Layer 3 of a small transformer language model trained on English Wikipedia (8 layers, counted from 0, width 96).
Take only the direct path to the model's output, skipping the later layers: a vector added to the residual stream pushes a token's score in proportion to its dot product with that token's output vector.

Output vectors of the tokens that the questions are about. A number n stands for (n - 128) times 0.018.
"DST": 66, 123, 77, 127, 133, 115, 134, 83, 167, 87, 145, 92, 34, 133, 181, 114, 127, 123, 158, 127, 137, 161, 113, 59, 110, 77, 70, 123, 81, 100, 126, 125, 71, 104, 171, 54, 161, 116, 85, 101, 137, 67, 123, 147, 123, 99, 157, 202, 162, 145, 142, 207, 135, 102, 76, 176, 128, 89, 136, 125, 143, 186, 194, 158, 7, 103, 141, 125, 114, 150, 81, 143, 162, 93, 83, 183, 193, 118, 120, 159, 206, 111, 121, 92, 102, 135, 144, 133, 127, 109, 147, 129, 112, 90, 129, 182
" Arthropoda": 81, 139, 113, 63, 106, 101, 168, 142, 188, 164, 105, 79, 66, 110, 104, 70, 92, 121, 137, 119, 138, 135, 192, 75, 128, 97, 112, 139, 55, 89, 109, 150, 98, 87, 94, 126, 164, 92, 138, 143, 139, 55, 126, 134, 102, 84, 143, 175, 198, 151, 127, 93, 108, 57, 120, 166, 129, 119, 106, 139, 175, 139, 95, 178, 144, 122, 150, 164, 98, 172, 117, 103, 129, 100, 105, 136, 147, 100, 137, 170, 193, 125, 135, 80, 96, 113, 124, 133, 107, 112, 143, 154, 102, 109, 114, 121
" club": 133, 163, 114, 89, 180, 122, 117, 121, 150, 143, 100, 128, 117, 121, 137, 112, 109, 132, 121, 109, 139, 153, 153, 130, 100, 136, 111, 114, 129, 154, 152, 146, 114, 111, 137, 93, 179, 97, 84, 64, 125, 87, 160, 104, 151, 96, 152, 140, 130, 121, 133, 147, 106, 141, 127, 135, 143, 99, 142, 128, 149, 146, 150, 156, 137, 115, 136, 115, 120, 128, 106, 101, 101, 111, 123, 120, 120, 121, 130, 155, 135, 145, 125, 156, 135, 127, 136, 119, 132, 147, 115, 120, 82, 88, 176, 146
"Gls": 126, 109, 171, 121, 153, 147, 137, 153, 93, 100, 94, 92, 98, 141, 151, 87, 99, 160, 128, 118, 104, 141, 82, 88, 113, 147, 138, 109, 93, 88, 154, 144, 55, 128, 126, 50, 172, 62, 92, 68, 93, 135, 113, 119, 152, 133, 112, 123, 174, 128, 108, 130, 86, 79, 126, 152, 129, 37, 121, 151, 135, 174, 160, 132, 62, 152, 114, 72, 104, 151, 97, 126, 84, 100, 60, 114, 148, 132, 160, 161, 188, 100, 149, 129, 78, 133, 148, 122, 104, 81, 175, 132, 160, 101, 123, 119
" businessman": 99, 138, 88, 75, 120, 123, 97, 110, 105, 114, 112, 112, 96, 137, 126, 108, 116, 134, 122, 140, 136, 150, 169, 99, 102, 130, 127, 132, 120, 139, 126, 134, 122, 122, 144, 93, 173, 116, 136, 122, 118, 102, 120, 153, 157, 96, 140, 140, 152, 148, 139, 120, 113, 131, 113, 144, 174, 147, 113, 171, 153, 160, 107, 145, 108, 112, 96, 89, 129, 161, 118, 121, 124, 103, 134, 159, 127, 148, 84, 159, 151, 153, 135, 122, 94, 127, 133, 124, 137, 164, 124, 141, 114, 125, 147, 175
"ots": 142, 123, 137, 127, 146, 156, 81, 157, 166, 120, 113, 179, 88, 131, 156, 129, 104, 117, 138, 151, 122, 120, 154, 143, 132, 167, 130, 90, 138, 106, 118, 131, 163, 143, 95, 113, 160, 106, 157, 118, 120, 121, 100, 150, 125, 137, 155, 126, 202, 131, 162, 130, 125, 114, 129, 115, 160, 142, 148, 156, 146, 169, 157, 156, 120, 101, 88, 122, 133, 140, 138, 122, 81, 117, 81, 127, 122, 98, 131, 135, 170, 66, 125, 124, 146, 123, 98, 115, 100, 145, 111, 119, 87, 104, 122, 122
" therefore": 136, 127, 113, 110, 150, 94, 154, 133, 137, 95, 127, 139, 80, 180, 130, 139, 114, 109, 140, 160, 101, 114, 122, 94, 109, 118, 80, 140, 120, 141, 115, 149, 123, 140, 127, 88, 168, 141, 150, 85, 136, 82, 123, 157, 146, 172, 134, 184, 126, 129, 143, 107, 121, 135, 112, 149, 124, 121, 150, 122, 143, 151, 163, 119, 141, 105, 138, 109, 134, 145, 101, 159, 111, 106, 128, 151, 109, 147, 134, 173, 145, 103, 58, 136, 80, 134, 142, 138, 148, 137, 97, 117, 154, 107, 135, 184
" %": 115, 125, 116, 117, 137, 110, 129, 114, 126, 118, 156, 122, 122, 138, 123, 111, 118, 97, 148, 117, 109, 128, 116, 112, 99, 154, 86, 112, 135, 131, 184, 104, 105, 142, 141, 76, 134, 75, 114, 103, 83, 81, 158, 111, 106, 137, 112, 150, 168, 75, 119, 159, 115, 84, 100, 147, 139, 107, 84, 163, 166, 156, 193, 91, 123, 139, 122, 89, 139, 113, 134, 149, 135, 105, 86, 131, 156, 127, 104, 158, 165, 126, 135, 132, 72, 140, 138, 121, 132, 62, 75, 123, 122, 121, 150, 192
" chronology": 101, 115, 115, 75, 80, 148, 100, 120, 72, 91, 63, 195, 116, 106, 188, 93, 37, 160, 133, 151, 90, 112, 138, 44, 200, 107, 86, 84, 129, 139, 110, 165, 139, 110, 136, 86, 158, 172, 144, 155, 163, 67, 65, 191, 119, 152, 123, 139, 159, 159, 115, 47, 132, 48, 144, 176, 189, 146, 102, 161, 185, 137, 138, 206, 95, 220, 175, 125, 127, 110, 81, 161, 123, 114, 153, 143, 106, 98, 191, 177, 176, 135, 94, 132, 113, 146, 114, 129, 115, 111, 61, 164, 98, 114, 140, 184
" |": 127, 132, 161, 134, 94, 125, 136, 135, 131, 114, 138, 132, 138, 112, 100, 113, 142, 130, 167, 122, 142, 105, 100, 147, 99, 156, 103, 119, 134, 90, 116, 129, 124, 97, 142, 147, 112, 127, 144, 135, 131, 157, 131, 114, 110, 149, 122, 149, 176, 161, 95, 150, 91, 129, 122, 87, 127, 123, 126, 95, 161, 124, 141, 149, 143, 140, 129, 147, 156, 124, 124, 166, 146, 138, 149, 115, 157, 141, 149, 123, 127, 168, 92, 156, 137, 88, 101, 123, 103, 123, 157, 113, 126, 147, 148, 118
"ved": 109, 139, 129, 87, 93, 133, 111, 111, 143, 99, 133, 133, 121, 142, 178, 117, 99, 134, 130, 181, 124, 154, 87, 144, 109, 142, 88, 127, 101, 108, 115, 131, 125, 88, 90, 101, 173, 72, 148, 97, 127, 115, 117, 168, 156, 148, 122, 126, 124, 110, 107, 155, 133, 100, 166, 107, 139, 153, 146, 150, 118, 132, 139, 116, 143, 140, 114, 95, 143, 162, 109, 120, 77, 127, 77, 161, 137, 145, 88, 143, 189, 148, 120, 168, 117, 130, 111, 149, 146, 125, 114, 99, 136, 120, 157, 151
"ually": 112, 64, 113, 13, 162, 127, 127, 102, 160, 83, 101, 146, 47, 150, 184, 148, 101, 120, 183, 155, 117, 136, 135, 65, 143, 107, 130, 123, 160, 136, 152, 160, 111, 120, 97, 63, 177, 137, 147, 112, 145, 145, 170, 170, 117, 156, 140, 151, 131, 88, 117, 122, 112, 108, 115, 118, 110, 90, 145, 171, 130, 172, 200, 97, 105, 147, 116, 137, 153, 179, 106, 99, 56, 118, 124, 132, 81, 131, 117, 174, 175, 112, 98, 173, 113, 83, 161, 140, 163, 137, 89, 125, 99, 108, 184, 205
" company": 120, 140, 113, 105, 137, 125, 111, 96, 131, 138, 71, 116, 111, 139, 142, 131, 128, 130, 111, 130, 127, 151, 145, 107, 110, 115, 127, 119, 124, 175, 145, 148, 123, 152, 137, 96, 184, 127, 76, 126, 115, 99, 115, 154, 153, 101, 189, 152, 140, 138, 147, 112, 136, 165, 121, 144, 150, 110, 134, 153, 144, 160, 139, 141, 127, 124, 123, 124, 143, 190, 112, 130, 127, 108, 134, 146, 120, 126, 132, 151, 133, 175, 129, 152, 135, 109, 135, 102, 105, 146, 127, 151, 112, 116, 173, 153

Output weights of attention head 0. The head adds the sum of these rows, row i times number i of z. A number n stands for (n - 128) times 0.0038.
o0: 94, 135, 151, 100, 96, 78, 111, 151, 51, 96, 173, 130, 105, 86, 149, 133, 110, 123, 159, 157, 98, 199, 94, 78, 97, 101, 142, 144, 134, 228, 74, 105, 147, 47, 106, 79, 161, 157, 136, 125, 114, 137, 144, 96, 146, 79, 124, 106, 74, 137, 124, 128, 140, 84, 169, 148, 99, 104, 160, 182, 94, 130, 143, 160, 156, 138, 128, 79, 174, 122, 113, 153, 102, 134, 158, 95, 107, 133, 121, 179, 97, 133, 136, 139, 98, 103, 106, 137, 168, 142, 114, 176, 128, 208, 185, 162
o1: 161, 147, 110, 114, 130, 148, 133, 128, 115, 95, 146, 125, 134, 117, 135, 149, 70, 121, 128, 157, 145, 123, 115, 114, 176, 104, 58, 143, 143, 156, 151, 111, 119, 130, 102, 140, 168, 148, 200, 61, 193, 100, 68, 129, 166, 165, 85, 165, 130, 151, 180, 181, 147, 103, 107, 93, 168, 79, 132, 110, 98, 161, 186, 144, 128, 190, 134, 121, 101, 166, 71, 135, 102, 148, 123, 133, 138, 141, 153, 164, 151, 142, 73, 122, 87, 120, 97, 103, 188, 141, 113, 161, 128, 102, 164, 131
o2: 132, 152, 106, 129, 108, 134, 117, 187, 89, 95, 106, 106, 133, 117, 140, 127, 173, 121, 78, 100, 142, 111, 118, 148, 122, 128, 142, 74, 147, 197, 101, 90, 79, 138, 171, 123, 139, 126, 104, 153, 112, 112, 125, 147, 142, 87, 175, 168, 87, 138, 127, 122, 161, 101, 147, 141, 139, 154, 162, 151, 171, 122, 122, 124, 154, 93, 154, 145, 105, 168, 155, 81, 88, 157, 141, 81, 163, 137, 117, 34, 99, 136, 117, 159, 220, 83, 99, 175, 142, 124, 131, 121, 151, 133, 7, 185
o3: 134, 119, 133, 109, 87, 86, 82, 176, 83, 128, 78, 172, 122, 137, 172, 132, 154, 93, 154, 110, 86, 152, 136, 142, 83, 61, 166, 83, 137, 179, 107, 124, 88, 88, 40, 116, 199, 182, 136, 65, 129, 149, 95, 102, 107, 181, 146, 111, 172, 98, 155, 144, 119, 141, 185, 171, 115, 157, 120, 164, 128, 73, 135, 120, 151, 120, 167, 119, 104, 201, 95, 153, 97, 124, 58, 119, 189, 154, 153, 198, 140, 178, 125, 181, 110, 94, 121, 77, 141, 84, 165, 109, 149, 113, 141, 79
o4: 138, 137, 115, 145, 175, 146, 113, 78, 99, 82, 142, 139, 97, 120, 193, 127, 136, 151, 131, 174, 124, 123, 102, 91, 149, 88, 88, 172, 159, 170, 151, 115, 138, 148, 217, 72, 179, 103, 144, 106, 151, 119, 147, 124, 163, 89, 130, 135, 148, 151, 132, 156, 89, 123, 102, 105, 167, 130, 191, 125, 84, 120, 142, 85, 102, 96, 94, 151, 140, 102, 95, 113, 99, 155, 169, 207, 158, 110, 103, 97, 126, 178, 114, 80, 156, 133, 135, 152, 145, 117, 119, 130, 152, 112, 176, 148
o5: 161, 101, 106, 130, 114, 82, 69, 160, 129, 114, 123, 196, 88, 146, 125, 172, 137, 92, 73, 93, 119, 137, 117, 188, 137, 90, 103, 137, 135, 216, 129, 75, 113, 116, 113, 143, 147, 162, 141, 70, 154, 154, 98, 124, 119, 125, 141, 141, 174, 166, 163, 154, 141, 155, 153, 124, 130, 141, 133, 97, 87, 127, 126, 173, 130, 106, 113, 206, 86, 185, 142, 120, 105, 97, 126, 130, 186, 161, 132, 97, 160, 145, 73, 113, 169, 97, 101, 50, 189, 117, 169, 98, 107, 104, 82, 83
o6: 140, 191, 67, 138, 142, 147, 78, 127, 128, 119, 93, 95, 93, 141, 152, 146, 160, 119, 64, 112, 113, 94, 81, 127, 104, 138, 85, 167, 117, 115, 104, 79, 146, 88, 159, 139, 134, 79, 175, 94, 160, 198, 161, 127, 117, 116, 97, 182, 130, 113, 107, 146, 175, 197, 134, 122, 191, 147, 114, 144, 159, 170, 148, 148, 110, 153, 182, 119, 90, 100, 207, 176, 118, 146, 124, 146, 167, 111, 117, 86, 139, 189, 103, 149, 114, 89, 146, 144, 190, 155, 70, 115, 140, 96, 76, 128
o7: 141, 81, 119, 149, 180, 172, 133, 124, 167, 166, 66, 112, 156, 163, 134, 166, 184, 139, 53, 106, 105, 129, 174, 165, 120, 123, 209, 66, 137, 99, 95, 103, 120, 183, 136, 183, 116, 78, 62, 146, 115, 147, 177, 148, 112, 119, 214, 136, 127, 91, 142, 122, 156, 148, 141, 171, 118, 214, 65, 124, 119, 96, 92, 118, 136, 77, 137, 127, 80, 172, 139, 92, 101, 128, 109, 122, 103, 111, 134, 72, 133, 87, 190, 140, 140, 138, 177, 133, 96, 118, 111, 89, 126, 119, 57, 223
o8: 153, 130, 96, 147, 47, 96, 128, 166, 101, 122, 124, 134, 113, 154, 109, 137, 140, 109, 133, 60, 124, 76, 169, 166, 119, 108, 142, 77, 148, 111, 154, 90, 70, 168, 100, 163, 125, 134, 110, 88, 134, 123, 125, 129, 98, 133, 140, 87, 178, 134, 218, 138, 128, 110, 145, 145, 128, 128, 116, 145, 164, 81, 123, 161, 142, 111, 94, 149, 92, 185, 87, 158, 142, 95, 116, 87, 138, 164, 160, 203, 163, 117, 84, 164, 131, 84, 139, 70, 146, 134, 202, 106, 148, 131, 186, 107
o9: 165, 94, 151, 139, 90, 109, 122, 120, 117, 94, 191, 157, 115, 100, 123, 120, 64, 79, 174, 147, 185, 115, 115, 160, 185, 173, 89, 149, 137, 142, 139, 146, 113, 173, 138, 75, 117, 159, 169, 107, 155, 96, 82, 132, 190, 92, 104, 119, 124, 194, 129, 134, 98, 63, 125, 73, 117, 72, 181, 89, 96, 181, 155, 138, 103, 167, 115, 120, 172, 116, 103, 112, 163, 128, 167, 125, 116, 164, 111, 140, 120, 119, 90, 107, 130, 112, 131, 56, 130, 125, 137, 154, 126, 144, 182, 103
o10: 173, 53, 202, 151, 90, 141, 101, 175, 108, 78, 157, 153, 94, 127, 130, 131, 113, 113, 153, 133, 97, 130, 115, 182, 155, 137, 149, 131, 154, 71, 81, 164, 150, 83, 54, 120, 129, 97, 205, 114, 125, 142, 137, 132, 169, 140, 132, 119, 107, 128, 152, 107, 156, 90, 173, 109, 113, 168, 119, 128, 108, 122, 144, 208, 93, 164, 138, 120, 173, 154, 153, 129, 177, 139, 129, 132, 132, 106, 121, 69, 129, 94, 112, 145, 110, 86, 114, 92, 166, 87, 132, 102, 105, 155, 151, 197
o11: 121, 146, 115, 183, 102, 107, 119, 90, 139, 112, 128, 130, 136, 149, 162, 167, 144, 84, 165, 127, 160, 99, 118, 67, 132, 127, 170, 156, 188, 108, 124, 141, 88, 172, 147, 141, 139, 125, 141, 140, 146, 141, 114, 129, 104, 156, 60, 145, 189, 89, 96, 139, 93, 104, 123, 142, 151, 85, 189, 130, 96, 116, 172, 46, 150, 115, 214, 96, 138, 87, 156, 124, 160, 157, 104, 126, 98, 93, 114, 193, 125, 150, 131, 149, 34, 127, 216, 102, 118, 124, 92, 150, 151, 81, 221, 122
o12: 156, 47, 132, 173, 122, 145, 141, 141, 128, 155, 144, 130, 137, 69, 106, 141, 109, 110, 73, 108, 145, 103, 191, 176, 179, 127, 127, 63, 148, 83, 130, 148, 99, 206, 127, 154, 92, 173, 122, 146, 194, 130, 109, 144, 133, 148, 165, 113, 129, 144, 159, 121, 128, 80, 121, 136, 96, 133, 91, 88, 147, 141, 127, 190, 120, 179, 148, 142, 114, 153, 75, 128, 143, 100, 110, 54, 125, 146, 148, 88, 157, 74, 133, 153, 128, 115, 111, 103, 111, 124, 162, 157, 126, 140, 50, 215
o13: 121, 187, 63, 102, 160, 173, 125, 89, 134, 129, 107, 93, 135, 178, 137, 154, 136, 132, 109, 141, 105, 158, 46, 84, 123, 119, 100, 191, 77, 162, 115, 75, 181, 138, 152, 136, 149, 55, 115, 91, 72, 142, 108, 116, 98, 103, 102, 198, 140, 138, 111, 126, 140, 199, 149, 149, 156, 135, 102, 135, 110, 153, 129, 80, 137, 70, 128, 105, 133, 136, 134, 123, 97, 156, 158, 198, 107, 124, 122, 159, 132, 190, 107, 112, 116, 150, 161, 181, 154, 151, 84, 85, 137, 112, 96, 119
o14: 159, 48, 147, 153, 133, 148, 157, 94, 131, 89, 224, 141, 134, 139, 158, 112, 95, 118, 152, 159, 166, 92, 134, 86, 201, 148, 87, 160, 106, 32, 157, 183, 120, 165, 88, 142, 84, 127, 154, 179, 124, 112, 101, 153, 155, 169, 115, 136, 139, 110, 90, 119, 125, 85, 144, 102, 136, 106, 102, 101, 159, 147, 155, 112, 135, 150, 126, 119, 136, 71, 106, 113, 201, 175, 138, 125, 88, 132, 121, 128, 137, 113, 81, 72, 170, 115, 134, 79, 112, 106, 102, 141, 129, 162, 123, 171
o15: 123, 150, 141, 111, 75, 87, 122, 166, 114, 124, 123, 133, 163, 127, 101, 91, 156, 85, 138, 104, 154, 137, 116, 142, 40, 179, 154, 106, 107, 148, 123, 140, 102, 82, 94, 184, 105, 131, 119, 134, 84, 141, 107, 99, 113, 139, 146, 153, 125, 105, 76, 105, 99, 181, 141, 89, 97, 127, 130, 113, 152, 134, 110, 143, 147, 118, 141, 159, 117, 161, 180, 149, 138, 121, 96, 120, 171, 151, 118, 111, 140, 136, 108, 121, 176, 114, 124, 98, 102, 135, 163, 100, 80, 111, 89, 88
o16: 65, 151, 138, 163, 127, 114, 187, 114, 122, 147, 134, 120, 183, 106, 100, 146, 99, 98, 178, 179, 133, 164, 114, 106, 105, 169, 161, 130, 149, 155, 94, 213, 136, 176, 167, 92, 124, 182, 134, 209, 113, 127, 76, 109, 121, 153, 67, 131, 134, 148, 146, 79, 145, 129, 129, 165, 143, 56, 201, 95, 159, 139, 165, 62, 150, 140, 192, 128, 170, 101, 127, 149, 145, 150, 124, 144, 108, 85, 119, 166, 147, 154, 182, 157, 59, 159, 140, 215, 117, 153, 123, 140, 135, 84, 108, 100
o17: 102, 211, 122, 98, 84, 110, 89, 160, 134, 112, 133, 109, 101, 111, 97, 64, 168, 148, 148, 70, 142, 129, 111, 134, 39, 143, 141, 165, 119, 134, 144, 120, 111, 70, 123, 132, 109, 99, 102, 130, 69, 119, 138, 112, 68, 113, 96, 124, 141, 110, 58, 100, 96, 176, 108, 83, 114, 100, 143, 143, 177, 133, 83, 165, 102, 72, 96, 151, 133, 113, 203, 86, 168, 127, 115, 117, 168, 129, 67, 97, 91, 120, 99, 85, 156, 134, 123, 163, 110, 142, 142, 113, 84, 99, 131, 44
o18: 94, 113, 146, 104, 118, 110, 93, 120, 74, 87, 126, 108, 130, 115, 142, 139, 158, 162, 155, 115, 85, 139, 170, 78, 140, 69, 169, 124, 110, 115, 109, 119, 43, 86, 65, 118, 116, 169, 128, 116, 119, 126, 117, 113, 95, 209, 147, 108, 146, 100, 129, 137, 96, 109, 154, 131, 161, 90, 133, 180, 115, 96, 147, 129, 152, 97, 68, 92, 124, 139, 62, 78, 134, 141, 89, 127, 182, 95, 121, 176, 124, 121, 168, 112, 119, 145, 105, 128, 136, 141, 142, 149, 120, 154, 157, 162
o19: 164, 87, 116, 114, 140, 129, 118, 169, 152, 132, 120, 171, 127, 151, 92, 145, 175, 131, 66, 87, 156, 122, 160, 220, 141, 103, 100, 94, 86, 149, 129, 77, 109, 139, 110, 182, 103, 144, 113, 118, 147, 118, 126, 132, 152, 103, 209, 146, 118, 153, 153, 150, 180, 127, 133, 89, 120, 200, 67, 97, 125, 137, 122, 168, 106, 127, 86, 200, 63, 177, 143, 99, 112, 130, 131, 84, 188, 175, 149, 69, 109, 76, 114, 104, 209, 110, 128, 78, 150, 116, 166, 94, 118, 139, 51, 117
o20: 141, 149, 102, 131, 94, 159, 107, 117, 128, 139, 87, 124, 110, 85, 151, 134, 125, 122, 80, 146, 139, 84, 89, 165, 161, 117, 55, 126, 117, 120, 80, 105, 154, 155, 170, 123, 142, 162, 135, 131, 164, 185, 79, 123, 113, 147, 82, 124, 158, 172, 152, 137, 161, 149, 126, 180, 133, 95, 123, 118, 155, 127, 104, 121, 119, 172, 181, 168, 121, 141, 114, 167, 101, 151, 159, 131, 170, 103, 131, 105, 151, 202, 72, 164, 172, 94, 54, 188, 176, 166, 149, 147, 155, 86, 46, 109
o21: 101, 160, 148, 110, 152, 151, 135, 40, 114, 124, 143, 107, 109, 105, 133, 116, 112, 176, 156, 170, 97, 153, 152, 68, 102, 105, 124, 153, 137, 144, 120, 131, 150, 130, 177, 80, 159, 122, 104, 117, 147, 165, 166, 115, 120, 146, 98, 115, 123, 105, 110, 146, 146, 108, 117, 185, 155, 92, 154, 155, 125, 115, 124, 96, 107, 117, 88, 76, 147, 64, 81, 160, 124, 108, 139, 154, 147, 83, 129, 172, 113, 126, 164, 111, 74, 171, 103, 167, 130, 164, 84, 152, 131, 151, 196, 160
o22: 72, 94, 99, 151, 97, 93, 154, 166, 128, 157, 119, 125, 169, 81, 104, 109, 102, 154, 112, 98, 136, 133, 183, 192, 134, 120, 156, 57, 128, 126, 124, 159, 70, 135, 142, 68, 93, 193, 106, 184, 125, 81, 88, 139, 89, 111, 114, 85, 132, 147, 161, 83, 146, 54, 151, 166, 137, 95, 135, 130, 165, 120, 133, 128, 119, 147, 162, 131, 152, 124, 66, 78, 155, 126, 113, 34, 118, 117, 136, 137, 118, 127, 191, 170, 101, 118, 95, 193, 95, 144, 158, 149, 140, 133, 60, 136
o23: 84, 158, 175, 143, 129, 133, 172, 119, 122, 164, 133, 87, 137, 96, 108, 108, 136, 150, 194, 174, 108, 118, 165, 101, 107, 170, 167, 104, 121, 101, 118, 167, 129, 150, 172, 97, 126, 91, 90, 177, 110, 141, 195, 113, 125, 120, 148, 97, 97, 100, 96, 100, 106, 112, 85, 162, 104, 129, 139, 158, 150, 120, 76, 105, 106, 162, 141, 95, 159, 88, 124, 154, 126, 115, 125, 101, 92, 92, 125, 116, 98, 106, 198, 152, 105, 143, 137, 191, 96, 136, 112, 135, 131, 142, 150, 162
o24: 123, 86, 101, 122, 126, 128, 104, 145, 151, 186, 123, 118, 100, 121, 84, 152, 94, 140, 119, 127, 92, 131, 211, 182, 103, 73, 162, 81, 123, 178, 159, 126, 68, 153, 148, 108, 121, 98, 94, 148, 154, 133, 141, 131, 135, 116, 152, 89, 142, 129, 168, 121, 166, 112, 145, 132, 155, 137, 122, 142, 110, 168, 108, 108, 106, 158, 92, 138, 108, 115, 81, 90, 130, 100, 97, 39, 140, 170, 140, 109, 121, 108, 206, 159, 102, 116, 141, 112, 139, 138, 99, 98, 149, 172, 131, 128
o25: 156, 204, 85, 148, 140, 169, 140, 95, 130, 88, 138, 73, 120, 132, 150, 164, 162, 156, 84, 86, 143, 122, 83, 64, 130, 105, 84, 189, 136, 208, 139, 81, 149, 129, 188, 174, 152, 110, 125, 124, 134, 122, 104, 131, 103, 111, 43, 162, 116, 122, 126, 134, 190, 154, 98, 113, 152, 87, 160, 119, 130, 119, 105, 88, 150, 52, 144, 147, 101, 105, 160, 131, 110, 185, 157, 145, 170, 106, 111, 103, 109, 152, 107, 124, 145, 134, 103, 174, 184, 175, 79, 143, 123, 88, 88, 109
o26: 121, 110, 150, 114, 206, 190, 176, 123, 171, 173, 82, 120, 135, 131, 100, 112, 156, 211, 137, 165, 103, 102, 178, 169, 153, 152, 114, 113, 102, 87, 139, 111, 129, 164, 151, 145, 139, 98, 84, 148, 159, 112, 162, 145, 147, 131, 205, 117, 133, 142, 195, 113, 162, 134, 85, 167, 137, 167, 91, 96, 137, 106, 84, 143, 108, 163, 83, 211, 91, 157, 125, 148, 86, 124, 129, 169, 133, 87, 128, 71, 145, 82, 177, 113, 173, 137, 86, 216, 124, 130, 158, 82, 165, 103, 107, 128
o27: 131, 137, 142, 106, 100, 108, 85, 161, 108, 159, 92, 120, 152, 89, 135, 82, 94, 134, 99, 138, 102, 185, 177, 176, 47, 95, 214, 83, 133, 125, 104, 152, 84, 81, 92, 67, 134, 135, 119, 100, 137, 125, 139, 125, 126, 116, 149, 95, 138, 101, 147, 138, 98, 152, 168, 146, 143, 112, 91, 171, 113, 122, 130, 121, 118, 127, 135, 96, 149, 151, 115, 100, 130, 108, 103, 93, 94, 146, 127, 147, 124, 154, 169, 137, 73, 129, 170, 111, 104, 127, 124, 129, 139, 109, 160, 95
o28: 115, 150, 121, 157, 117, 131, 151, 91, 128, 150, 82, 135, 119, 92, 135, 134, 95, 175, 94, 97, 115, 145, 136, 128, 149, 93, 99, 100, 127, 120, 99, 121, 196, 117, 119, 138, 127, 207, 135, 150, 161, 145, 111, 119, 79, 151, 58, 68, 132, 139, 160, 125, 171, 103, 142, 182, 123, 114, 92, 154, 132, 70, 136, 143, 138, 153, 139, 142, 131, 154, 69, 185, 109, 131, 160, 99, 163, 108, 182, 175, 153, 144, 140, 166, 74, 157, 61, 192, 131, 146, 147, 171, 145, 125, 103, 137
o29: 55, 151, 148, 104, 123, 130, 170, 163, 133, 166, 132, 125, 169, 96, 85, 70, 167, 155, 157, 104, 106, 105, 176, 162, 129, 149, 166, 75, 121, 91, 143, 156, 104, 124, 121, 122, 99, 147, 104, 151, 114, 110, 161, 139, 121, 145, 173, 85, 111, 124, 150, 90, 114, 100, 111, 134, 106, 153, 107, 140, 186, 121, 105, 130, 110, 164, 77, 117, 143, 122, 100, 157, 111, 103, 116, 96, 96, 120, 137, 141, 133, 94, 186, 154, 130, 157, 89, 155, 83, 145, 159, 144, 135, 141, 109, 127
o30: 100, 165, 115, 170, 141, 145, 138, 120, 101, 105, 152, 75, 120, 78, 170, 81, 154, 162, 156, 131, 106, 96, 121, 54, 131, 162, 170, 154, 162, 57, 168, 169, 78, 111, 170, 133, 121, 96, 143, 161, 132, 93, 135, 146, 122, 114, 71, 109, 159, 102, 86, 88, 78, 96, 103, 100, 164, 100, 154, 131, 156, 114, 135, 97, 109, 135, 141, 128, 127, 68, 148, 102, 168, 177, 106, 146, 77, 52, 110, 124, 110, 148, 165, 98, 96, 144, 152, 184, 105, 161, 109, 151, 127, 97, 156, 159
o31: 120, 150, 162, 63, 157, 147, 140, 127, 91, 206, 124, 117, 163, 121, 151, 90, 151, 174, 186, 132, 98, 161, 88, 97, 127, 128, 125, 164, 45, 44, 114, 113, 131, 67, 45, 89, 130, 127, 97, 112, 87, 156, 158, 112, 126, 148, 144, 150, 122, 97, 65, 134, 147, 163, 126, 157, 138, 157, 45, 147, 133, 129, 76, 130, 80, 148, 168, 110, 76, 107, 138, 89, 135, 125, 54, 131, 133, 123, 114, 212, 112, 162, 145, 137, 139, 127, 82, 146, 142, 131, 104, 91, 168, 121, 94, 82

Each question shows a token from some text and the vector z that the head gathered there. A number n stands for (n - 128) times 0.022.

" order": 130, 138, 139, 127, 108, 122, 132, 103, 116, 138, 125, 127, 125, 116, 150, 133, 145, 115, 108, 163, 143, 117, 140, 127, 116, 149, 125, 89, 128, 139, 110, 147
Which three tokens does it push up most, strongest first? " |", " chronology", " therefore"

"nt": 162, 112, 110, 137, 113, 117, 135, 120, 108, 120, 122, 134, 100, 146, 130, 135, 133, 138, 125, 116, 119, 151, 124, 138, 148, 120, 113, 148, 127, 119, 121, 155
Pushed down most: "ots"

" re": 133, 137, 128, 144, 99, 101, 144, 107, 125, 99, 124, 114, 107, 137, 146, 147, 114, 138, 140, 121, 135, 128, 119, 119, 117, 146, 102, 140, 129, 125, 125, 167
Which of these tokens does it push up most? "ved"

"mark": 136, 138, 134, 108, 121, 95, 123, 103, 108, 142, 123, 132, 122, 140, 147, 117, 142, 129, 114, 129, 129, 132, 140, 125, 115, 134, 112, 117, 114, 120, 121, 162
Pushed down most: "ots"

" Al": 135, 122, 96, 118, 120, 110, 114, 126, 120, 143, 131, 151, 118, 120, 154, 135, 112, 146, 142, 108, 64, 149, 89, 143, 119, 121, 87, 128, 85, 118, 138, 146
Which three tokens does it push up most, strongest first? " %", "ually", "Gls"

"ra": 121, 127, 118, 113, 180, 138, 119, 96, 114, 160, 132, 137, 106, 151, 156, 115, 126, 136, 134, 109, 147, 122, 127, 110, 113, 141, 121, 121, 110, 94, 141, 119
Which of these tokens does it push up most? "DST"

" 6": 130, 129, 137, 135, 122, 159, 108, 120, 147, 145, 133, 84, 151, 103, 131, 146, 97, 131, 132, 175, 135, 109, 143, 109, 124, 114, 131, 131, 133, 139, 95, 114
Which three tokens does it push up most, strongest first? "ots", " |", " Arthropoda"

":": 144, 148, 121, 180, 100, 174, 93, 142, 157, 132, 149, 80, 151, 90, 105, 139, 67, 109, 130, 196, 92, 96, 121, 102, 138, 80, 139, 146, 130, 141, 72, 127
Which of these tokens does it push up most? "ots"

"rum": 151, 128, 117, 140, 138, 105, 128, 146, 103, 99, 118, 146, 118, 147, 117, 115, 131, 122, 144, 93, 99, 170, 108, 147, 140, 129, 122, 134, 111, 111, 133, 158
Pushed down most: " |"

"ill": 110, 149, 151, 99, 121, 116, 131, 158, 133, 123, 123, 129, 161, 106, 147, 132, 109, 103, 99, 155, 127, 110, 108, 133, 98, 136, 138, 109, 109, 124, 130, 118
Which two tokens does it push up most, strongest first? "ots", " |"

"P": 119, 131, 117, 116, 184, 140, 117, 96, 118, 160, 129, 139, 107, 150, 159, 113, 123, 133, 139, 111, 147, 123, 125, 108, 111, 143, 122, 115, 111, 95, 142, 118
Which of these tokens does it push up most? "DST"

".": 135, 130, 147, 144, 122, 178, 111, 132, 153, 144, 143, 72, 156, 103, 123, 144, 81, 120, 122, 195, 139, 100, 142, 98, 127, 108, 132, 134, 142, 136, 76, 98
Pushed down most: " %"

" Phil": 108, 106, 95, 140, 117, 129, 104, 139, 101, 111, 113, 154, 124, 114, 151, 149, 165, 129, 124, 127, 112, 130, 108, 120, 99, 143, 125, 112, 124, 114, 132, 160
Which of these tokens does it push up most? " %"